Layer 2 of a small transformer language model trained on English Wikipedia (13 layers, counted from 0, width 64). Numbers have three digits each and are written without spaces.
In attention head 1, each number of a token's query or key is one row of weights dot the token's vector x plus its bias. A token spreads its attention over itself and the tokens before it by the softmax of 0.177 times query dot key.
The model reads these tokens: " the" " Battle" " of" " K" "is" "he" "gy" "es" "," " General" " Richard" " Guy" "on" " arrived" " there" " with" " the" " IV" "." " cor" "ps" "," " joining" " with" " the" " Army" " of" " the" " Middle" " T" "is" "za"

Query weights of the head. A number n stands for (n - 500) times 0.00098.
q0 (bias -0.071): 483496540441569289699403635595504390535527432400480594552418543616613504358597427792571407449528530451593431512585582379311561312438614502484548538629440459555579418470468549486380336457455567
q1 (bias -0.162): 551390740618510457418293665600396535764538496467539402577338406653352602493423567538415102414449593696437738552425334026543532484634477547699688571480419687424532368342420425432309335545348468
q2 (bias 0.103): 713479229943431486364628387607475610373367551451539506427298545528482435447422557688423590550862572475373452415272848492600617679618485650499479476517181291585538480584515337737590773471877394
q3 (bias -0.070): 559434587325337500727137582598517564536713424408619592443334353523642361153669487514471345391493569451530515687473607259386552372463602589574508549847531397549649654398326593476583289370385451
q4 (bias 0.029): 413591278332450394690498596547341418469445420291632438589607518619641546403451424603291736390347489401464604556480405540221596556437303516394433346589595564577492638409552580546558423578596415
q5 (bias -0.028): 481672575447515453635400337637512413441483442642676495395392678378789593282395497475486527447542365462366341490449647583490424340490436432648522543520566478358483535324464414584521443458465349
q6 (bias 0.042): 534528326488437585512377550547647538529334571551603550707399352404453504709385294574202476556356499470622726584505494497222524565424316507382437547672438470612500614591606464643395286417416505
q7 (bias 0.027): 596463531418566669408377740581488655529444626281364591627417293550396663699319565464531590475724429519491450567563521717518361452505407431418363661545675474654438515279465640315408378451279529
q8 (bias -0.031): 557418586277318579662540441731421427283562603397524574442581485454513591536611403413361624573364364353694664570587614556369481555391518412506582413420274543284431708488484671372346408453573556
q9 (bias 0.064): 582324487656613566257511573272369709510385414532471370494370378573358548487410704574587355514655467464529544402347438555641465389664458626497367598525617465782483330584469278467616655548516626
q10 (bias -0.101): 384399628434627366524449454546444542561606229606371484525626709349550534521491636415527452414596456625341272551480655508598295485512493485646653626338532715325497613330491594579466568466408369
q11 (bias -0.060): 398425606413638387291488630522424437685487642575264595691586366503258656726299656462465401615530589714373544430454330592612452612583455631526468725316680786481419468381489291333333416430293736
q12 (bias -0.037): 494558423557614458730517534305385774675494134618592483598461530434701611404640552696524384473453537460593370525540341423443469534354492350506663414602661651526505383492536614484411294424509438
q13 (bias -0.009): 495630664284618614656460565132352547561680309423385594366609601706691473605624742437753517446388567452555500198694397465354343476570559442276427413270555585327452614545482393522608523662609462
q14 (bias -0.073): 591381777562663481435476336556599678580484480665569363567360586345447703629443335334263370547527569510444505502429458475609361589589540641570399612347449624474466409443493826468408563391402496
q15 (bias -0.018): 368257411530470506499638602358363440648544341458444451445566501502513368326692596717536550520665568503412530540562519465725560480450590363539585495535575515510517500447374379518453529475549601
q16 (bias 0.112): 438619198325360491465563544497420464557471445441511450474690516727580531583528427573487802484319425396463705412585427613509565563329416450304465308678628462796423465714572515545532557588737514
q17 (bias -0.018): 646468391158297693517293672598448328610559710161657441435638345729435500564682247446402770367457463406672976655438464427496638488312515444414537498604802458466555557401498447319518154423469625
q18 (bias 0.022): 379306518552517504511655472418493545633658417636522603553405472596302386536608381509372423623446595488573445328619511427449482528407533438494533444658305516604483480579497713511272399498490601
q19 (bias 0.087): 599671124307459435615339327716691382463383500302685540453439551538605344402455392581388722396593445285352699728328603635465636407253357631421428487666492303619647647493515483672748454527550309
q20 (bias 0.014): 340474592345483503591680523360386524461562289597323385483749558563443607557505563414496472573309335563565452117819339496434420602524547410314558393412541670640350399508450686345430644602585481
q21 (bias -0.179): 441520698346448495674255676641610462525752565521645477546475521562562299387509568522532304364408496541554584770503416121442470377427619561706543651615465660392604579187376601344226215369167664
q22 (bias 0.007): 559424342389318421514667311469147569412538307403590503536574383367688522398546621562581618420607334525541503610533682304589602486439523405512720537748633601428610554469473410429470529385762522
q23 (bias -0.114): 421532724498564530622471594626628520509544603464493609687479589647480547581569372665388250610462769543583583320504474271329479599656415572570367443235266466383217573721408592558412187610538495
q24 (bias -0.075): 572563588464478277733511385684434526414572464603613578453450594309761577333349513494550398425476356525477283507487661473503363343548599483688636646571449564431473523165433560429404482481566246
q25 (bias -0.046): 449483685592770510282536531167507631606467555584389480680451415405351655707356519459557375696251546675592432356516218503511396696665494460501430381330452645478378429628585357511289506477422441
q26 (bias 0.057): 513483175393361591443653330474357525544391486431536498562520492471305501573537437402230770568424472552548658572443514573479634731399294395449679325556320541431561734484544522555389446315624522
q27 (bias 0.100): 492513287568457614432620444600635423558318694448352590519684474593243552607466502555373610533339442395393680469401495625678589685437279470443367402523504446578462413695537250445591655473555552
q28 (bias -0.005): 701254544513467615501462503448219450507553535517472326398362434575580406243839598562549408451587537328615445479622711433780530452459700297618578481779340388395568407352290501350506521380476543
q29 (bias -0.008): 591491362360330381787534734626481358602525437490659386490567441600568625295599397587421589362417325503534556492643720560340669476258447398397561616679567527646516424471444472319410317496562599
q30 (bias -0.016): 501643770536715436566409352625811621346567399730457572419376649317737468343337572346708309536572633481438188523574590594429396392630719488661505654476339439527425569449479587577605665599400433
q31 (bias 0.100): 595517436776529514463727458476371702368372574505566508333328422468483465471395593419519528514636514434492451329474855541627510591661578535436455370531380299568652458602415372663504746518740371

Key weights of the head. A number n stands for (n - 500) times 0.00094.
k0 (bias 0.041): 367758508256639767501481575448584470436373354582526601690501559608364442332633415382557456568375440669593468307702508499545613499469318698310207547487588469467313379655419615332417514340568633
k1 (bias 0.062): 433644305160469412540396571904692413399480388504698678602794581602689182525798188280629723510241162303593529601469504386586524289354296634696243602604457420769303485441499491401376366490314667
k2 (bias -0.044): 459248775949293572450508287523385378624600686438348355246545568370256647440307674430497474365712514542211493738494382305530630508623660311280904622359442478340554549518787444714752657726727561
k3 (bias 0.062): 623544211327597509491451562401473450369293482529548755846747588484486366432686389472587515385451475540685578318675531388657586729492252582519183624449554394606499282696302584413495396204590774
k4 (bias -0.021): 554694744464529609290418625644447435370387329583469524702630551676476517527392660438542600556425524509302476301568378340308536489573485571615213559573533589459394450598531404423542481480204464
k5 (bias -0.046): 554885459530529567482565517584455590607535352590477390567536349610362532548465535626632547494588488515781532391783562505508523568386415480621296553564513449549304465640294743259520545285550503
k6 (bias 0.081): 500424570597550666618334418439604376451479508470412643375613689494524522329360710517432515429288326662242521487479284393594624493446410554240606554508510583375550617416562447602467482381353603
k7 (bias 0.040): 487372401591570220575610479511698604386661380300376400543512619418688544602510649572380252572190303350285477466480568600425625403480369301245721463456624583454481558395308440570522472548848499
k8 (bias -0.010): 451716556410434449409496572608461657505524720359537452465636498505601512749537579557618494422376506439568478217244479568550586386503484722435206330422663351681548473666512141529588580437415451
k9 (bias 0.034): 509025450661427181537466508546625402357688482533437597493411552381470560322551519373435481567716666444155462911446597420440472452466540358723713322550367642249435578391675601603540362650647502
k10 (bias -0.019): 542712634370365504671558494741309572484569525403636362532417415629711475629535268498745569563465604273617307406610677790430293451509441492551412604512375442659399437578177682269410537399533412
k11 (bias 0.078): 354375452329606288904424519739688746390601279381760461397393602549791564559527354367581345622285276366388446559415633687346364246457433365725694468631362504752351654285378529385452566583494360
k12 (bias -0.091): 537834707332539412713321645613600267399452572387546428623480479639514424538486569595315476586576527466332316596590596650603392506559408639684394380494442496403507568772584736426458209473390472
k13 (bias -0.132): 310656269379526418447508666483330496505317977427561320656466440799375520576694299499377463633486576537537462166392667539269516306454607589751389389568363602732641385699384574505378312595410386
k14 (bias 0.079): 503348501437599415620435695866635596581574480223476421549636426519644422830482591507718552495563377285479362773484372635617379456331422298442579305723456467448480704348551490359498455525526475
k15 (bias 0.009): 566542471465429487560474572546579234417520518613611553400474508321532451340459307425318474533491591478584487476444587584501292596689504673659585583370641513463427326629370562542544493464623611
k16 (bias 0.053): 585494815584512683508504549346435312472463446654388535360439495337511615400331708520419459531624548686315519552324454249424666484642617642560554372471634654382548418464830430576505355647249343
k17 (bias 0.012): 406630322528618509482504552553593406423345414481799825553539529216661387451472389570512660519374382611467692290405305107456543642582192682508180453585759434666550365329491111374594469373366740
k18 (bias 0.086): 468410505322534607636355419403566332436473589352502436549578568316732494458421662523407440405476671488551430694256429631644569555627444626419483381440573497441714614561554475713485471596593643
k19 (bias -0.014): 764499746808532685536532317380387493548567421650391570471510449384236610376227619537425552233612603701471574357642333273478684756607574449260544792544579577427562304462516435418668541317509563
k20 (bias -0.061): 402505524317378452462435715397414561532499678272441324575559483664685535477514587669491475586473582393566441474341611713372383363588497576706452063554516544507444457647791473624424362666267334
k21 (bias 0.073): 495736133140652552497469668456688546297446350489673906652671533543638279355727214442630528449205398408749487273760625538568468553413092617600078524641606409690284430622153552309490508244553707
k22 (bias 0.085): 591811853575424420590513450589587367454388593548598523429451553539504553461576608669429626486639710399401282133423647471601460524562548413865467566301605343553424415679569565497773405441348321
k23 (bias 0.020): 333396237316614615387498596617502533651412807321505487703677463635477433516467559063667443408221106615457547749559430544428715202418298759512354404614470521589613480546622344479209646470390591
k24 (bias 0.039): 533948541409532548504572537537527515543502355575441352517574455602436339587686524695860450458535564510588412310841538528568405588323420436606248389462502393645335318709298680378497561262587621
k25 (bias 0.049): 320298390461489344587372557497608593592587636508632441458491496579681475651509552441407538595396411532291352653483734637494352247367456528572842382530318583497548772453582535625308309730413391
k26 (bias -0.014): 566606918660373463726384377501535365505501605492489597278477487286614596601218667505362501362500660480394424402237387450528523616634556461504674640393469503447577721575682333538742488578456395
k27 (bias 0.008): 590229664622430458535361365498538629569699464534468536221456515366447567536268622433410497555633348553306607690240462415325549458726673470401731644503702560400587542313684434616475657659437366
k28 (bias -0.006): 551444394535424503387372599663652347453472674382476685684581367472588351650646557531376425499732621296678437357360376546727527603577416717513349564199678261596490252604457382488815353515686650
k29 (bias -0.008): 517723535292592708643386668382663460390440239375529635582510617596577527341541570554431382583501675484507538182532360339588546577575418522461181467485805450500383370670467540472507609349332510
k30 (bias -0.035): 571642375463473509433564386185297749628479621591257305519613419575382552551681423634611359468557616537708509605801738732546593559293603289324487415462256470491525443527281788345498531313739492
k31 (bias -0.047): 540231529727367404352534331456332344546543693569391349301431557361228529482415809558398386466713735472334455665460539353455556542532706297396957487410497435344513546604868449733724465634628493

The vector x that enters this layer's attention at each token. A number n stands for (n - 500) times 0.0055.
0 " the": 569565471287503554477304519343404350612537477480557487415711400634458478570564728341506652482340610452597612452635513593585368412309489468137503491615444501453601585640477666446496515503558508
1 " Battle": 498635414088506577552536549335458405633471492527545712498669395635519509467673419502521577670429543432678630435446458405543569502422332539193321438409543298530457559525629572554562391589534516
2 " of": 634538418218542530484380573318473458504529462551547486482710393619485502433842443423563507644308513382593608484542496378584498409398530380098538505485534459404497534659595639473551546673561455
3 " K": 473559414230545444510504595324386506586473565421517520424653489576589361423766446437603519552369484444556583628450556724582427440487411524518230483442504185430662759575507587492497397310514559
4 "is": 558616391266511549497422587379593415483486505513481576518498522633476441441715514469550526841527585452694694426537445453502450430458417469305393455567554120520448554621408539502485588475471560
5 "he": 504604323338482548501525619496516497465594537510500551503620288578417464525838584498520551433411544315561627470575594594476522551388405585286348546596473206619447547719268614351399479394641510
6 "gy": 561645397262502579564447549483501477557547470477498561495624311609509468410791570613595586491492496357610641514538563521555475488481424514243331535518539154497392556676497641364415449479596427
7 "es": 515610395185515583461467557489585446494496427503490574471579513615505528438626505477538484745474537448672693456583422453538483427513464460255414431576550118500475487757465544517530634443509475
8 ",": 503561386261534456489587532483698386428522538471493497558710580576522520497547550399534487708392508404500591449739538614472425330453552449074487463454525457433500478741403452479511386652589489
9 " General": 568582368234507501637554485350467453675636611477535574434592243501515443578720399405489600452428472419640551443428502469487564591462482524152424523485650264500468461571535506453561525574702547
10 " Richard": 521550418328640565599502527499430472491605635479442445516566382538543326490815482266511514517497492378593525504442565541425653465520387655159280544434530318546457475548453513472432566637654571
11 " Guy": 531590378409614591479488583480502432581520641535461528560558435566476325507696392279506591647568497427666598485507513453506600452477323656223277483490482201531498497498410467458486414521575676
12 "on": 555573340302549523543401535493632465483549560507474484657519478590504442489652444446512556599568561380683608475490491503536538479440358550228397478576543080639428489637356553446514534498562568
13 " arrived": 395592313291495604477501557312561448549401570518558544574591579687541629280523348486536586554488524554719650455537541384433614488485415527139440404572504390711441470594557470566424369590502364
14 " there": 363623486203418460695598430464503419342497480508632573414651408499562590539568737564573728407462453467502649381446646525584640526493365497242383467579529394645473496734462355446500402405615375
15 " with": 500537341230536513618382500342533476536490448507524455509609526628526521386716568454525455612382476493543574492525543433630532401569541458045528572421581440433482493782523584469475577673580375
16 " the": 701534484383493510439406528336435396645426563446558508442663390596509490521554638415509634512479539453611646440517528628677430431275435471061515533562493521446550584570487607402429434499592497
17 " IV": 618555488281569512576590469439507496537506416435475694402631510535696498493627470447543547625517456487705672463556471609568464516476392440224329421488486156545464551495550526454424492479601452
18 ".": 562596487309484497510744609466417487428636530444406443460728353582436496439599549531529597516504510427528420428701493638398666528498579438108420524392526475432502392706424569427516465387675512
19 " cor": 550502311393412599423582561427510599618550586596594544462494312521444509570773506573513518670508450415557735357529595560649521453334502494290317535695516385585503448357370561308461296415512405
20 "ps": 504589375333494594486560494427659547408587475539436455453567535618540510452662473643482536615513505474681696480495408544539627523460432498231296401640532150595440536575475536542534537354433405
21 ",": 518548374372523446495635502506700416429529547470487499541682580560521524495552507401490485709463497452481580444719536623498444340458545445033485464448528479447498434709414441486496391635599494
22 " joining": 486472397298531595472383453337515464646520549528610450441580432592573577419665312407538587676427526550691611496431489366617513400600552515084492493418544364472438504622639564513477573650540372
23 " with": 500502327283543510602383494362535496536477448502521438513596513593541508397726545469513444601400482503546572504484544427658536401587551462028537575412574444434485513771521558483496606663578376
24 " the": 701507484424495502433420512348437407640424566446559491437649393577521487523547631426496632502503537472606646449493528640704434431288437471043521538565493527447548577574483591407432444482594495
25 " Army": 621529372412548533564683501324566498677513562489458556535601397470611479520609433518526514593562477449779693478426433514482525561448458477114426402546545302547444487393545461436459353570604391
26 " of": 667477397341538509499455510347496503518500506535520453476636392557506518442812378446506530629425481453577612482467513405675529438420549344027573523469570490376486483618583612476566556647580436
27 " the": 710502489458498507455449508328429398674424581458558493438630371554530484508520629436474648525535544487606634449499499650685422449296459457049506539572489540432548561566480593396436405477600482
28 " Middle": 631436369440558534466436470472497479776414629595676555652622409512499519510697400389487387520548471385527597436383549482606530437312348578188321561536500406709473362511624558363523347629566473
29 " T": 534564304386529459530577550405338552619452489414418558508607458536559458455669499639481489535547490507484570574472504857583468488340366453405204429511534236414720666510511604491567415295562564
30 "is": 573543360408509542488494531423614470461482512504457525505452537590490451467662495492481509833652547491695695440492440502551482457470420480256404479575569094533437505546383523518511625428499567
31 "za": 571513440426600574431530534475613452559428553466388538560563588505512427472686383456598445608534480402694600460555478589525504415497419515193377489587514110567447497579430484486449481543622613

Token 11 " Guy".
Which token does it look at most, and with what share of its attention? 9 " General", with about 20%

Token 31 "za".
To which token does it give the most attention? 22 " joining"

Token 7 "es".
Which two tokens does it look at most, in order? 1 " Battle", 2 " of"

Token 30 "is".
To which token does it give the most attention? 22 " joining"

Token 16 " the".
Which token does it look at most, and with what share of its attention? 14 " there", with about 20%

Token 13 " arrived".
Which token does it look at most, and with what share of its attention? 13 " arrived", with about 40%

Token 8 ",".
Which token does it look at most, and with what share of its attention? 1 " Battle", with about 20%

Token 4 "is".
Which token does it look at most, and with what share of its attention? 1 " Battle", with about 40%

Token 29 " T".
Which token does it look at most, and with what share of its attention? 27 " the", with about 10%

Token 9 " General".
To which token does it give the most attention? 1 " Battle"

Token 6 "gy".
Which token does it look at most, and with what share of its attention? 1 " Battle", with about 50%

Token 5 "he".
Which token does it look at most, and with what share of its attention? 1 " Battle", with about 50%